Layer 8 of a small transformer language model trained on English Wikipedia (11 layers, counted from 0, width 96).
A neuron's activation on a vector x is GELU(weights . x + bias), where the dot is the dot product.
The model reads these tokens: " pa" "ti" "ent" "s" " in" " " "li" "qui" "d" " " "ni" "tro" "gen" "." " In" " 19" "74" "," " the" " State" " of" " New" " York" " De" "par" "t" "ment"

The vector x that enters this layer's MLP at each token. A number n stands for (n - 500) times 0.0093.
0 " pa": 608,404,455,569,140,580,535,527,482,418,491,418,429,385,650,364,466,428,426,645,516,532,501,534,410,627,352,707,592,377,335,511,595,550,589,278,502,334,327,495,360,824,461,520,615,478,515,468,764,613,441,431,507,292,588,510,690,307,407,457,417,468,619,577,376,587,552,571,555,651,584,480,512,355,477,471,466,528,440,456,480,493,467,658,519,538,639,616,620,474,454,607,525,526,492,529
1 "ti": 377,478,393,469,277,619,595,421,614,416,574,309,542,353,514,263,370,181,477,679,512,562,666,501,525,608,327,489,482,532,577,481,519,499,635,354,474,345,422,466,617,540,608,513,665,472,543,463,701,642,376,669,308,602,564,367,531,512,538,382,385,466,608,680,465,581,654,509,637,356,508,464,320,505,331,498,615,260,583,520,385,592,609,619,514,827,595,538,394,590,394,587,606,335,581,407
2 "ent": 462,515,422,498,375,364,406,554,654,299,478,437,753,611,802,357,369,427,626,665,638,511,495,616,526,427,340,501,486,763,718,455,341,593,561,324,399,264,472,476,601,600,464,477,466,324,469,354,786,553,387,540,507,600,648,525,473,476,502,357,386,526,634,735,344,390,435,447,553,493,533,340,353,551,422,470,491,348,576,398,464,588,487,821,573,634,662,418,336,543,386,552,569,517,508,448
3 "s": 535,576,334,508,234,508,566,383,536,400,561,429,782,477,760,364,504,406,539,467,514,581,455,641,545,648,260,775,572,603,486,457,420,581,426,399,594,363,541,331,465,599,566,399,639,406,292,361,772,619,459,500,518,639,650,381,580,555,487,427,389,645,581,558,365,391,586,469,518,404,434,370,550,534,442,600,617,534,646,374,280,385,380,615,616,700,456,432,451,583,408,495,599,467,290,476
4 " in": 438,521,463,492,353,520,561,517,511,431,445,384,850,524,526,276,377,328,454,558,467,653,554,650,273,625,332,655,462,559,566,394,620,482,405,460,385,350,468,352,503,568,444,492,644,421,512,608,977,482,559,476,617,433,525,426,579,450,503,480,329,619,490,580,428,436,564,782,618,514,562,415,720,426,326,419,454,611,632,376,469,456,540,536,362,683,427,472,564,461,485,488,616,339,470,446
5 " ": 421,666,499,594,364,508,566,421,408,434,473,330,704,412,624,276,338,367,471,392,655,641,554,505,433,490,190,588,608,493,515,432,413,413,766,419,478,483,600,358,430,647,525,556,908,454,533,475,598,573,480,527,424,498,513,537,436,570,437,379,486,675,644,790,427,447,515,760,497,551,524,548,606,435,394,397,280,587,541,277,429,527,597,564,561,554,633,350,477,559,350,419,469,299,503,509
6 "li": 560,382,380,535,328,445,322,311,563,411,402,311,813,462,525,380,369,386,459,450,635,547,690,476,366,717,317,556,537,492,547,355,652,461,483,547,268,412,340,152,567,482,604,595,666,454,557,502,601,517,433,565,442,535,619,430,560,568,395,404,499,693,557,609,512,537,679,492,556,418,556,623,579,471,375,469,442,565,503,626,448,621,590,671,492,569,749,415,479,490,334,408,850,427,623,337
7 "qui": 317,482,704,285,436,500,539,530,583,421,561,439,589,619,672,227,427,489,474,519,515,481,512,521,385,575,424,535,600,789,368,324,522,603,525,414,388,306,502,406,615,669,711,410,520,568,682,388,519,559,273,725,446,579,531,473,403,495,502,284,434,355,516,839,261,550,534,435,601,478,578,648,550,490,488,448,503,558,378,387,451,519,485,700,616,623,589,533,387,685,504,479,638,222,439,305
8 "d": 188,448,415,568,441,386,493,507,454,373,664,454,694,496,506,272,327,574,601,488,619,326,390,526,555,590,315,617,722,723,564,505,336,549,572,494,382,209,499,460,579,423,624,534,652,532,536,408,710,459,434,660,609,561,664,426,613,390,521,345,288,442,608,636,376,550,441,639,596,479,540,552,570,541,427,485,411,358,610,353,364,550,518,870,537,601,573,366,410,460,437,561,704,477,433,263
9 " ": 399,704,446,645,335,553,601,374,488,377,508,359,756,573,570,305,354,354,522,358,602,609,482,524,457,556,249,514,534,664,547,458,393,452,779,445,575,519,572,344,437,687,469,561,888,425,563,421,527,643,386,559,366,477,467,485,390,582,407,443,457,690,616,751,431,469,556,775,509,526,504,496,600,494,418,338,220,478,496,417,457,461,530,562,631,574,524,382,496,604,418,367,496,385,438,479
10 "ni": 529,511,506,400,306,612,562,440,456,327,493,148,724,550,641,322,449,338,409,404,592,597,526,516,480,543,376,546,423,521,486,427,621,540,487,511,426,380,438,241,595,348,638,517,572,414,521,508,522,445,456,550,415,563,561,340,573,469,502,354,556,696,501,784,435,748,784,654,571,415,537,545,630,508,335,408,424,581,460,445,414,726,545,608,642,750,569,646,438,357,362,529,730,321,402,395
11 "tro": 315,491,568,522,434,399,446,392,555,550,491,533,610,707,671,306,402,409,564,438,550,408,504,584,574,587,378,616,639,665,583,340,465,562,319,452,449,357,495,400,619,516,486,396,722,372,534,365,504,607,448,467,210,425,561,551,437,488,493,299,421,574,518,833,292,720,581,494,704,554,485,484,515,449,273,342,513,404,462,603,560,583,467,729,777,734,602,510,347,578,367,647,581,305,478,370
12 "gen": 413,527,411,424,325,377,488,425,549,377,610,449,701,686,597,424,394,249,587,508,478,489,496,530,623,623,367,599,630,633,684,681,536,434,498,504,310,488,597,448,702,464,612,552,495,459,378,214,702,671,349,642,430,579,539,313,550,462,561,424,314,431,536,558,335,550,502,402,561,393,548,431,213,606,336,404,435,475,612,411,524,769,552,591,656,762,474,386,447,454,403,577,673,406,459,582
13 ".": 551,544,517,369,342,488,743,297,432,393,687,487,523,461,606,489,436,291,342,564,587,490,498,484,434,532,146,597,520,751,617,595,522,422,503,296,472,445,456,244,470,717,307,467,656,397,391,488,901,643,535,593,564,505,679,455,614,533,449,305,427,589,571,550,501,521,573,592,560,494,491,382,463,508,357,597,489,508,696,438,452,415,514,641,554,513,533,428,614,516,488,528,513,419,299,435
14 " In": 421,540,576,356,347,514,592,544,516,397,448,437,691,598,546,337,448,379,475,650,623,547,597,624,229,704,356,752,479,525,530,434,554,385,397,466,343,376,486,351,490,613,475,561,610,408,474,616,883,471,535,515,586,425,498,362,552,378,551,337,381,599,492,610,394,412,522,835,612,482,523,412,691,450,321,343,474,574,595,331,542,449,614,560,471,652,309,459,605,602,399,462,593,352,497,557
15 " 19": 344,411,709,613,375,563,516,507,525,210,450,380,592,564,586,476,465,411,532,497,583,488,515,656,357,542,328,636,686,410,465,443,610,429,649,508,393,540,405,379,387,550,491,658,459,452,539,544,761,441,501,492,104,532,769,376,730,482,501,445,436,487,653,498,327,359,601,701,454,466,614,435,429,500,468,468,542,459,462,482,492,423,521,594,544,703,477,327,624,588,269,467,851,276,518,543
16 "74": 503,563,513,298,434,281,414,592,398,259,402,350,647,477,666,528,486,359,565,468,507,491,582,480,343,482,247,586,648,646,507,425,307,575,492,364,382,400,504,436,373,574,627,384,630,450,456,362,739,498,628,583,327,572,767,466,652,464,418,411,321,348,631,641,383,548,522,521,545,349,606,582,658,529,536,606,668,419,639,245,387,549,708,565,558,666,443,373,648,624,356,591,614,423,564,546
17 ",": 647,557,498,328,415,375,532,429,509,300,473,301,646,476,621,391,437,344,456,553,567,502,514,561,433,527,264,555,427,562,598,348,447,439,450,391,520,445,423,241,286,580,413,403,791,508,607,485,923,585,666,532,413,574,621,440,623,465,429,401,410,472,646,607,362,326,533,612,643,434,532,464,614,518,531,541,513,527,677,259,611,363,595,573,430,548,471,368,569,527,485,739,642,499,478,542
18 " the": 531,617,425,510,498,513,568,383,492,356,508,354,662,577,612,162,447,445,605,574,523,531,549,488,276,518,504,729,318,562,668,433,601,584,468,341,382,518,444,354,289,606,491,379,559,473,487,425,860,619,428,458,375,535,353,489,619,482,516,423,503,540,841,527,290,449,532,611,765,444,312,471,537,442,284,441,562,507,578,330,602,485,566,640,560,569,482,341,556,454,458,684,590,429,580,486
19 " State": 458,404,463,452,474,492,557,326,383,417,400,309,698,450,686,364,410,453,491,711,578,592,364,508,433,604,571,575,489,579,642,342,477,664,571,395,266,487,471,358,306,553,651,372,511,443,443,230,594,717,402,673,396,640,641,487,525,287,599,462,480,612,594,437,313,434,440,638,515,560,441,295,529,548,408,487,790,691,578,497,424,520,582,671,643,610,661,392,584,540,351,388,730,513,465,318
20 " of": 427,455,396,582,451,440,377,349,428,303,545,270,794,534,471,341,270,498,452,455,452,602,532,617,372,614,454,419,534,496,714,182,485,474,564,352,378,471,418,384,753,511,441,319,574,610,372,418,678,523,604,575,536,537,749,515,513,466,651,537,198,479,605,596,438,408,511,783,559,539,457,400,650,522,466,603,564,523,672,561,469,361,570,675,321,616,497,732,596,408,486,471,577,530,490,395
21 " New": 564,459,518,463,460,488,550,292,476,260,192,423,664,546,609,354,274,459,561,474,500,619,470,490,363,688,493,545,521,432,618,317,514,371,665,392,373,249,401,431,574,619,523,462,535,483,396,341,623,566,586,623,404,532,801,383,541,606,564,481,390,569,571,567,412,402,353,621,464,688,572,406,631,436,342,566,441,478,692,361,529,299,589,635,472,663,750,568,671,448,537,348,825,479,578,466
22 " York": 710,575,447,377,395,415,389,424,336,561,454,262,630,619,674,438,421,323,502,451,454,564,404,528,430,554,452,530,599,610,602,263,359,599,593,470,415,446,446,487,509,538,703,456,419,444,396,264,568,594,421,516,230,589,675,318,602,583,570,518,444,338,667,680,378,388,445,549,524,527,418,548,611,481,342,673,700,325,579,269,538,541,607,574,629,902,614,411,629,480,412,519,715,493,420,498
23 " De": 326,421,444,491,513,515,557,340,466,380,439,285,620,505,501,329,388,300,384,525,655,636,333,661,240,745,550,672,560,474,614,277,489,512,639,367,431,371,428,472,597,567,566,338,681,454,500,374,424,702,610,566,525,563,651,437,571,455,700,552,514,467,603,596,320,459,497,578,702,504,688,278,645,492,520,449,622,469,558,590,458,490,517,733,456,509,594,498,705,344,434,252,601,425,338,451
24 "par": 358,495,473,470,541,459,642,674,475,356,360,370,708,427,448,354,284,319,402,490,704,504,641,593,615,688,333,607,617,479,503,390,575,434,442,439,477,390,512,359,799,515,521,363,513,517,371,358,432,587,421,487,386,574,605,469,677,396,645,458,390,345,617,614,350,609,394,606,599,522,565,442,521,450,520,662,539,212,391,303,590,544,622,590,510,625,771,458,450,519,506,468,820,617,399,334
25 "t": 376,481,404,466,568,438,500,547,590,357,464,486,796,448,681,353,376,479,470,476,574,510,563,558,506,707,314,575,701,641,599,420,450,538,485,362,555,410,368,622,460,563,447,386,568,541,413,314,540,588,519,739,359,502,746,412,441,522,620,385,293,237,610,774,460,317,301,465,562,454,508,472,537,382,644,472,460,301,693,492,470,529,560,602,593,786,687,367,384,625,427,569,633,447,418,234
26 "ment": 452,533,397,469,449,510,539,512,472,272,443,335,766,535,681,289,443,373,676,551,688,706,484,593,459,593,380,581,574,551,588,483,425,518,450,445,408,477,435,446,492,592,599,455,607,515,359,197,703,560,492,497,455,558,862,408,463,352,637,502,361,467,677,576,347,372,349,459,444,543,496,214,581,435,547,667,690,445,636,505,379,364,563,629,645,725,556,370,445,509,462,342,516,622,332,387

Each question shows the input weights of one neuron of the MLP. A number n stands for (n - 500) times 0.0024.

n212 (bias -0.044): 472,427,609,295,569,387,761,364,406,554,476,634,340,373,430,415,523,588,435,411,379,486,419,401,383,777,523,487,451,375,571,537,608,479,481,565,281,457,655,545,632,472,275,474,490,744,573,425,579,563,561,442,632,419,454,497,443,390,457,627,399,577,536,478,742,302,343,683,530,476,586,362,514,598,321,461,415,563,607,658,451,541,500,527,541,503,419,724,636,368,521,555,406,662,367,636
On which token does it fire most, and how strongly? 20 " of", at about 4.4

n238 (bias -0.044): 413,483,500,561,518,445,546,427,592,599,456,472,547,487,517,714,465,500,477,509,394,460,317,630,519,295,474,314,644,480,365,368,466,666,364,507,383,647,678,613,273,327,396,424,375,478,343,640,500,474,573,363,378,582,332,581,444,484,628,666,398,435,409,687,468,636,538,456,596,429,422,584,577,445,404,580,637,636,487,728,429,388,678,438,652,497,687,680,533,405,367,668,487,565,370,534
On which token does it fire most? 11 "tro"

n379 (bias -0.045): 450,667,258,543,440,634,646,571,351,517,558,500,420,500,595,474,381,578,612,430,625,524,507,538,427,439,552,465,419,545,608,611,416,486,380,531,455,262,503,402,503,590,321,601,359,722,549,493,446,782,395,629,668,574,490,600,705,334,406,480,591,433,304,312,592,500,412,359,602,587,600,490,315,559,563,523,343,404,757,486,507,400,342,444,370,462,497,426,422,642,601,579,487,500,770,522
On which three tokens does it fire most, strongest first? 2 "ent", 13 ".", 8 "d"

n265 (bias -0.065): 543,423,271,344,544,599,296,393,469,365,583,388,423,317,656,431,586,459,425,411,493,548,436,479,446,527,385,519,426,395,520,548,664,402,347,668,565,645,618,697,357,427,423,399,453,413,493,657,628,527,480,610,507,561,357,608,456,493,352,487,622,369,203,324,477,602,553,377,500,517,805,538,545,523,659,651,624,500,567,691,362,465,649,383,385,644,484,634,541,712,584,503,520,593,376,484
On which token does it fire most, and how strongly? 16 "74", at about 0.037

n94 (bias -0.036): 528,470,701,356,464,596,533,506,487,278,700,441,321,433,582,396,596,780,596,344,484,483,729,460,503,480,522,445,561,621,382,500,460,446,391,450,338,416,490,524,462,510,234,431,601,547,540,589,522,429,523,352,321,487,458,467,503,670,487,573,630,474,539,512,557,537,462,516,478,470,720,490,633,309,592,449,288,391,355,715,383,530,432,352,712,611,531,435,674,624,608,513,455,548,583,604
On which token does it fire most? 15 " 19"

n322 (bias -0.050): 576,611,474,363,530,531,405,628,533,562,523,522,500,337,306,437,707,503,349,442,478,348,367,652,580,454,503,607,327,439,529,435,574,570,475,576,437,364,448,638,423,436,430,434,425,398,641,648,632,558,366,589,573,636,490,453,468,561,435,406,568,316,436,303,614,460,430,466,554,423,463,667,285,592,476,472,507,606,452,469,541,570,331,397,414,665,544,590,388,436,383,573,477,749,916,549
On which token does it fire most? 1 "ti"

n297 (bias -0.050): 362,559,368,584,305,427,484,625,417,516,422,539,557,545,361,408,336,423,516,503,587,439,640,474,593,424,488,464,596,625,408,455,526,503,473,545,432,623,516,464,503,604,438,466,332,627,595,471,383,531,347,368,506,595,556,699,513,779,528,429,357,387,472,230,500,388,562,548,605,513,487,601,432,553,619,688,490,553,597,603,299,477,421,513,336,553,503,569,804,405,716,500,579,678,542,587
On which token does it fire most? 20 " of"

n252 (bias -0.025): 430,411,262,390,574,510,553,662,589,761,574,676,340,453,306,314,384,347,323,587,490,786,455,507,509,367,600,500,624,486,361,460,404,429,459,540,500,569,602,627,493,449,578,519,411,348,568,450,706,529,500,607,574,395,468,578,487,272,638,574,632,507,555,575,616,726,606,399,555,357,398,619,662,358,483,500,604,425,428,365,471,449,517,366,590,531,408,342,647,500,466,507,382,438,487,547
On which token does it fire most? 1 "ti"

n189 (bias -0.052): 553,263,524,441,426,472,654,401,480,759,459,576,446,588,423,555,520,527,460,550,477,493,517,432,415,560,451,444,490,583,180,480,418,613,430,702,652,497,427,566,441,353,408,648,699,497,510,487,368,556,450,476,363,527,310,678,477,566,338,268,626,381,454,509,752,462,461,424,708,370,568,606,622,370,386,613,598,487,421,591,487,613,540,431,403,596,792,563,466,555,521,602,556,647,382,491
On which three tokens does it fire most, strongest first? 11 "tro", 6 "li", 7 "qui"

n308 (bias -0.038): 439,414,438,551,542,564,468,478,390,522,474,448,747,549,641,519,469,484,578,443,227,585,507,555,609,442,531,424,537,354,416,371,347,394,432,585,601,343,487,590,563,662,472,453,526,356,327,669,473,468,539,337,698,542,513,295,558,624,653,512,506,605,576,561,419,530,297,531,415,420,523,526,677,607,594,588,458,544,350,402,644,559,529,636,261,453,429,765,526,404,540,362,417,380,676,509
Its two highest activations, in order, are on tokens 20 " of", 21 " New"

n0 (bias -0.049): 456,356,458,435,594,383,714,671,510,437,592,622,414,272,646,456,483,458,567,317,524,454,672,514,451,350,663,592,329,334,479,661,745,568,467,656,659,282,486,435,610,500,370,618,583,420,316,620,441,407,525,493,388,514,479,536,242,407,455,530,333,458,514,305,476,482,551,443,425,665,589,529,383,391,678,409,514,490,662,555,493,554,671,469,513,468,366,756,465,729,421,578,607,750,458,467
On which token does it fire most, and how strongly? 24 "par", at about 0.48

n81 (bias -0.029): 413,456,248,696,473,418,619,506,575,582,353,562,401,604,370,560,586,586,632,568,449,680,438,620,629,546,255,383,387,619,516,497,500,396,525,470,570,601,422,510,490,241,397,623,653,438,602,483,568,574,382,520,548,405,449,389,565,555,581,579,660,630,468,441,611,497,366,509,459,493,533,480,203,401,261,462,493,403,523,295,570,413,467,742,340,659,478,507,665,581,524,623,373,513,580,571
Its two highest activations, in order, are on tokens 1 "ti", 12 "gen"

n130 (bias -0.057): 807,500,850,510,484,665,468,480,395,556,386,563,457,482,621,666,585,623,479,730,326,738,665,496,615,689,483,520,489,420,461,563,489,489,530,450,379,497,420,453,455,342,631,635,559,353,565,373,678,279,451,475,544,465,352,224,406,486,552,547,395,503,483,321,466,402,605,453,439,522,386,407,333,640,540,320,475,503,507,376,527,446,493,225,431,428,550,597,514,655,648,390,458,531,383,671
On which token does it fire most? 14 " In"

n382 (bias -0.055): 676,428,433,363,447,392,450,602,517,313,493,608,219,527,409,474,650,402,426,534,598,476,514,578,735,457,613,519,337,500,340,567,455,603,359,524,520,573,433,683,418,637,592,513,573,395,603,689,601,378,490,594,412,400,290,483,247,576,576,545,247,490,510,478,529,417,406,548,419,452,561,493,381,409,705,575,456,612,457,392,756,524,473,352,701,531,461,381,574,668,558,497,483,654,375,462
On which token does it fire most? 17 ","

n339 (bias -0.025): 402,457,562,409,473,597,623,713,619,513,530,567,360,556,648,678,522,600,597,394,450,591,372,588,530,561,334,409,547,477,597,481,580,483,463,634,513,455,535,513,443,355,386,547,599,347,341,299,415,510,548,438,522,372,446,642,410,443,254,584,561,478,494,363,325,434,406,451,597,348,556,342,376,644,430,541,682,573,586,524,384,263,529,446,449,759,611,707,451,609,364,533,417,547,458,651
On which token does it fire most, and how strongly? 3 "s", at about 3

n112 (bias -0.047): 354,482,314,483,612,541,404,687,521,539,482,621,473,402,448,369,410,418,708,261,635,356,478,540,750,390,559,570,430,694,504,656,515,558,612,468,727,486,327,463,559,751,517,575,369,358,434,632,560,332,432,389,573,715,629,467,305,395,651,462,419,412,650,346,428,529,438,372,566,482,681,493,388,510,397,400,554,612,472,626,655,558,291,322,393,364,435,697,379,555,489,608,577,646,450,517
On which token does it fire most? 2 "ent"

n160 (bias -0.058): 312,465,466,480,403,511,524,603,631,611,424,497,443,510,482,445,579,330,401,579,480,497,422,493,544,507,539,570,542,375,588,544,337,507,668,575,486,447,497,667,576,521,679,477,456,587,514,534,430,540,527,568,661,332,302,541,681,497,614,575,322,634,377,580,686,657,529,458,310,497,245,745,380,684,360,578,630,550,347,430,693,497,322,401,411,611,393,570,575,417,514,311,296,295,708,468
On which token does it fire most, and how strongly? 1 "ti", at about 1.2

n352 (bias -0.030): 581,500,598,415,425,469,339,449,627,463,343,339,472,398,416,604,500,638,446,585,441,721,455,514,365,423,601,459,660,452,467,503,538,586,676,267,581,762,327,725,654,462,579,581,500,471,538,561,361,530,386,517,598,636,287,500,533,368,758,455,593,527,539,532,448,579,659,478,373,486,408,613,378,471,291,432,537,523,639,734,344,435,470,454,447,566,352,556,554,627,466,616,255,497,442,582
On which token does it fire most, and how strongly? 1 "ti", at about 1.3

n223 (bias -0.041): 545,353,493,479,540,407,414,633,646,621,515,534,402,533,537,272,712,536,702,487,434,435,638,305,316,468,462,416,430,644,407,532,471,635,398,428,287,496,511,522,570,548,461,569,578,503,621,752,440,602,314,432,413,479,626,449,496,521,376,621,745,571,398,567,486,618,476,710,451,540,212,402,257,399,689,427,543,223,429,627,476,460,653,486,186,669,531,518,601,566,456,544,429,591,543,654
On which token does it fire most, and how strongly? 1 "ti", at about 2.2

n205 (bias -0.045): 589,430,556,402,512,602,428,658,675,574,520,386,448,328,429,384,411,575,438,600,733,441,419,500,543,432,541,430,399,403,578,435,296,403,491,362,342,352,393,701,360,370,522,559,568,679,577,500,408,398,692,497,475,519,478,510,484,427,497,369,616,497,353,408,491,617,406,552,601,690,616,543,655,352,281,645,552,398,487,788,651,596,452,350,555,570,419,416,728,577,467,536,526,417,556,527
On which token does it fire most? 23 " De"

n217 (bias -0.065): 624,379,478,413,639,745,307,531,592,291,395,672,682,384,363,651,653,342,428,503,448,370,321,133,567,603,624,660,507,379,198,489,482,485,589,568,486,616,592,504,420,467,608,651,380,510,496,389,406,531,521,748,601,546,374,522,457,440,461,479,599,719,521,453,545,518,403,551,427,731,642,435,352,503,433,486,396,661,598,452,434,271,500,608,583,456,462,578,475,474,555,475,260,559,594,563
On which token does it fire most? 21 " New"

n348 (bias -0.040): 556,422,527,481,411,365,533,563,596,645,288,409,456,453,555,519,513,420,473,460,590,295,483,436,599,424,458,494,521,415,457,500,691,432,364,540,621,549,559,435,536,188,286,608,411,635,439,490,438,438,473,540,494,359,474,442,493,435,608,573,365,484,370,606,353,606,436,481,478,622,244,777,540,555,507,635,547,455,650,455,609,395,661,805,277,421,573,516,696,544,714,510,356,600,513,494
On which token does it fire most, and how strongly? 24 "par", at about 3.2

n243 (bias -0.035): 496,395,500,560,510,564,271,343,490,616,437,419,452,385,632,503,623,576,421,494,467,656,482,217,558,439,593,570,394,504,340,647,595,444,562,424,794,453,578,401,460,490,477,628,663,519,486,620,413,436,514,675,414,483,209,486,279,480,537,651,293,358,406,680,688,521,540,370,520,563,235,531,375,540,652,407,524,399,348,596,586,374,565,614,586,542,582,537,569,769,486,590,503,527,434,513
On which token does it fire most? 1 "ti"

n99 (bias -0.045): 656,379,550,420,467,538,395,663,444,337,420,528,584,396,623,535,573,576,447,313,675,537,719,440,522,411,363,374,360,405,529,546,365,594,346,285,444,490,536,778,593,386,674,484,568,525,791,517,534,465,503,305,644,523,461,470,539,442,513,566,631,536,452,587,589,608,462,519,248,500,500,537,373,392,490,370,493,368,526,394,430,520,451,626,417,659,642,461,635,406,763,397,477,506,629,482
On which token does it fire most? 2 "ent"

n29 (bias -0.048): 373,688,542,487,650,806,365,556,369,534,346,565,432,504,468,517,577,486,604,519,604,490,439,319,500,603,543,536,686,457,435,410,628,712,510,388,500,469,462,525,429,422,473,626,476,398,464,569,565,331,320,656,597,534,375,461,380,595,568,613,507,602,385,471,427,425,427,267,406,355,240,641,454,269,446,447,570,368,459,396,885,680,514,493,642,486,613,524,628,535,475,714,527,399,476,409
On which three tokens does it fire most, strongest first? 18 " the", 7 "qui", 22 " York"

n8 (bias -0.060): 427,450,493,297,625,648,490,364,583,624,444,565,454,507,803,560,396,476,378,532,416,514,420,511,468,548,634,513,593,254,583,680,493,539,497,444,682,288,435,700,486,578,683,497,620,539,322,598,441,554,597,347,567,627,561,330,534,456,558,513,731,377,639,409,483,636,202,431,362,568,317,504,539,564,579,547,297,347,661,471,356,390,552,337,529,289,527,627,521,567,486,377,545,453,682,532
On which token does it fire most, and how strongly? 21 " New", at about 4

n282 (bias -0.038): 500,418,445,466,754,673,423,463,621,516,257,422,434,558,517,709,509,730,308,476,621,581,463,490,291,398,537,530,546,333,490,417,438,588,491,487,494,415,367,428,572,595,553,528,541,403,457,532,605,531,388,542,643,487,416,526,316,469,610,509,554,421,609,386,512,372,651,494,333,539,513,549,526,358,609,716,500,466,544,487,580,565,589,297,288,457,457,450,449,497,624,261,686,475,471,407
On which three tokens does it fire most, strongest first? 21 " New", 23 " De", 6 "li"

n302 (bias -0.031): 554,595,558,400,535,680,593,704,510,551,409,536,449,490,613,522,500,593,561,467,494,607,553,432,629,494,361,431,450,507,233,395,566,677,357,477,494,472,465,441,478,320,625,463,472,473,415,500,422,484,433,506,671,709,544,611,392,296,456,405,449,721,707,347,432,582,448,415,447,359,377,536,448,441,636,444,671,534,500,656,336,448,490,675,401,549,766,645,481,510,503,348,528,587,390,377
On which token does it fire most? 19 " State"

n369 (bias -0.044): 271,435,667,482,458,465,479,581,458,497,454,554,429,396,575,675,526,461,512,655,392,644,491,335,506,304,363,520,437,621,663,584,723,398,621,518,482,584,470,569,615,355,482,454,545,689,503,834,565,417,494,424,565,503,385,491,410,438,512,625,431,640,453,571,442,460,518,552,623,537,485,371,344,479,428,465,518,293,524,509,500,432,413,485,415,351,494,637,582,395,593,521,616,367,598,475
On which token does it fire most, and how strongly? 4 " in", at about 1.7

n166 (bias -0.055): 569,485,657,645,463,874,547,517,562,709,592,373,634,393,643,405,186,609,354,364,602,518,572,309,639,453,637,588,534,496,363,659,601,493,458,635,540,453,522,264,653,463,550,458,198,338,597,547,476,528,544,661,592,637,411,385,449,404,450,503,435,511,390,397,454,392,489,355,377,563,555,618,434,546,643,458,493,649,260,700,563,507,269,294,415,500,490,522,591,656,355,467,611,493,562,558
On which token does it fire most? 6 "li"

n156 (bias -0.051): 437,617,411,451,351,566,459,563,610,535,339,697,378,580,615,491,515,678,411,559,488,423,348,462,459,705,479,500,411,422,472,393,620,565,409,596,478,437,415,425,435,461,491,576,550,332,497,516,482,726,513,395,469,845,466,384,557,751,497,543,324,666,326,512,628,493,421,305,429,717,368,500,375,460,474,451,487,531,562,424,503,558,469,525,488,507,415,572,589,629,627,526,287,549,468,598
On which token does it fire most, and how strongly? 3 "s", at about 2.5

n370 (bias -0.019): 517,442,430,704,538,342,298,603,387,644,497,446,604,490,602,631,586,364,773,603,598,599,332,497,435,585,399,553,552,523,465,503,438,636,467,471,586,603,487,562,417,561,441,509,375,527,383,563,654,435,528,595,623,409,491,561,538,401,553,406,475,313,571,375,601,620,424,368,329,484,548,494,657,497,516,647,439,611,463,447,387,648,506,478,473,435,327,488,316,704,471,209,397,417,490,346
On which three tokens does it fire most, strongest first? 26 "ment", 16 "74", 3 "s"

n79 (bias -0.042): 541,402,358,538,464,489,535,277,507,542,496,730,403,414,809,541,490,411,507,431,521,479,386,368,454,465,589,493,463,671,289,341,649,525,345,657,629,510,626,580,545,395,742,435,511,497,504,486,417,368,627,639,579,321,548,428,518,486,469,548,345,371,368,324,538,460,756,420,366,482,457,352,532,390,478,623,543,711,622,684,500,486,465,528,275,551,598,360,748,569,355,708,605,659,389,427
On which token does it fire most, and how strongly? 3 "s", at about 2.1

n140 (bias -0.047): 608,647,440,597,438,562,670,611,430,688,534,522,525,716,628,365,523,460,259,413,455,419,621,265,463,467,606,444,603,325,503,507,357,674,452,430,497,418,434,521,373,527,370,500,484,614,609,380,566,585,610,413,303,500,331,514,381,386,378,615,546,487,510,566,545,476,432,459,600,350,436,636,443,610,693,400,671,458,421,497,448,598,550,324,512,305,385,595,400,561,660,689,576,464,423,790
On which token does it fire most, and how strongly? 18 " the", at about 1.6

n9 (bias -0.051): 525,380,514,490,459,579,621,543,658,432,308,360,594,412,493,686,554,604,597,384,587,430,367,552,764,538,327,374,632,152,548,541,546,525,526,649,409,585,418,401,487,461,335,570,456,353,589,503,665,534,521,309,376,715,628,398,507,574,384,434,493,452,541,445,590,557,463,523,390,454,682,356,406,637,461,587,371,682,425,629,453,584,455,412,374,447,642,653,420,239,656,598,445,500,503,706
On which token does it fire most? 15 " 19"

n226 (bias -0.042): 507,369,416,575,459,587,519,564,258,580,487,509,476,321,470,423,718,503,442,336,413,523,440,762,566,433,664,572,563,401,596,452,477,382,708,597,396,576,525,642,516,523,569,340,573,482,477,545,323,619,442,490,600,424,300,346,653,481,383,315,554,503,619,536,741,540,429,412,453,763,614,536,506,534,490,519,432,553,629,447,494,608,398,447,515,434,417,589,654,533,401,399,611,406,390,353
On which token does it fire most, and how strongly? 23 " De", at about 2.6

n323 (bias -0.035): 456,579,474,619,479,397,724,518,388,538,409,654,542,282,437,577,404,359,362,482,466,613,357,623,521,577,488,389,755,408,309,452,411,369,567,577,468,500,656,586,397,664,275,469,269,539,352,584,575,585,471,503,587,563,494,497,490,553,475,518,313,547,506,470,605,382,478,400,407,392,708,500,617,360,550,451,658,625,670,563,646,415,640,500,512,582,454,535,349,686,569,526,484,584,400,377
On which token does it fire most, and how strongly? 25 "t", at about 4.1

n96 (bias -0.038): 493,307,679,477,152,462,403,622,564,523,619,475,481,585,305,409,448,598,514,585,389,663,825,317,399,450,471,585,542,538,620,584,655,222,398,544,547,510,570,666,520,500,470,629,583,497,258,416,405,474,503,328,604,590,405,534,640,530,609,500,567,473,484,478,506,621,633,433,435,514,398,637,435,474,448,331,541,507,543,521,520,531,583,339,506,510,423,407,470,593,748,663,364,418,365,610
On which token does it fire most? 12 "gen"

n38 (bias -0.043): 672,408,561,578,420,517,574,405,541,570,549,482,660,559,550,580,488,654,555,377,680,568,780,494,479,458,401,527,493,487,497,510,378,559,561,632,723,370,389,503,343,477,309,626,433,731,362,403,313,481,542,410,600,541,478,402,510,368,535,611,462,475,365,358,398,510,379,293,658,559,340,356,562,484,553,466,435,418,364,637,618,565,551,409,620,365,497,491,567,608,418,549,513,578,235,503
On which token does it fire most, and how strongly? 26 "ment", at about 1.3

n373 (bias -0.051): 639,497,480,497,610,461,266,374,551,604,586,532,395,428,306,758,421,463,221,373,470,527,546,356,620,361,644,563,605,605,439,453,531,413,442,394,329,641,365,304,606,756,493,503,466,487,587,527,370,646,412,718,708,624,444,524,651,390,490,510,571,533,400,388,608,476,349,506,526,788,538,334,500,405,430,582,473,450,580,465,667,486,500,487,573,636,584,410,541,486,403,503,480,450,377,687
On which three tokens does it fire most, strongest first? 13 ".", 22 " York", 19 " State"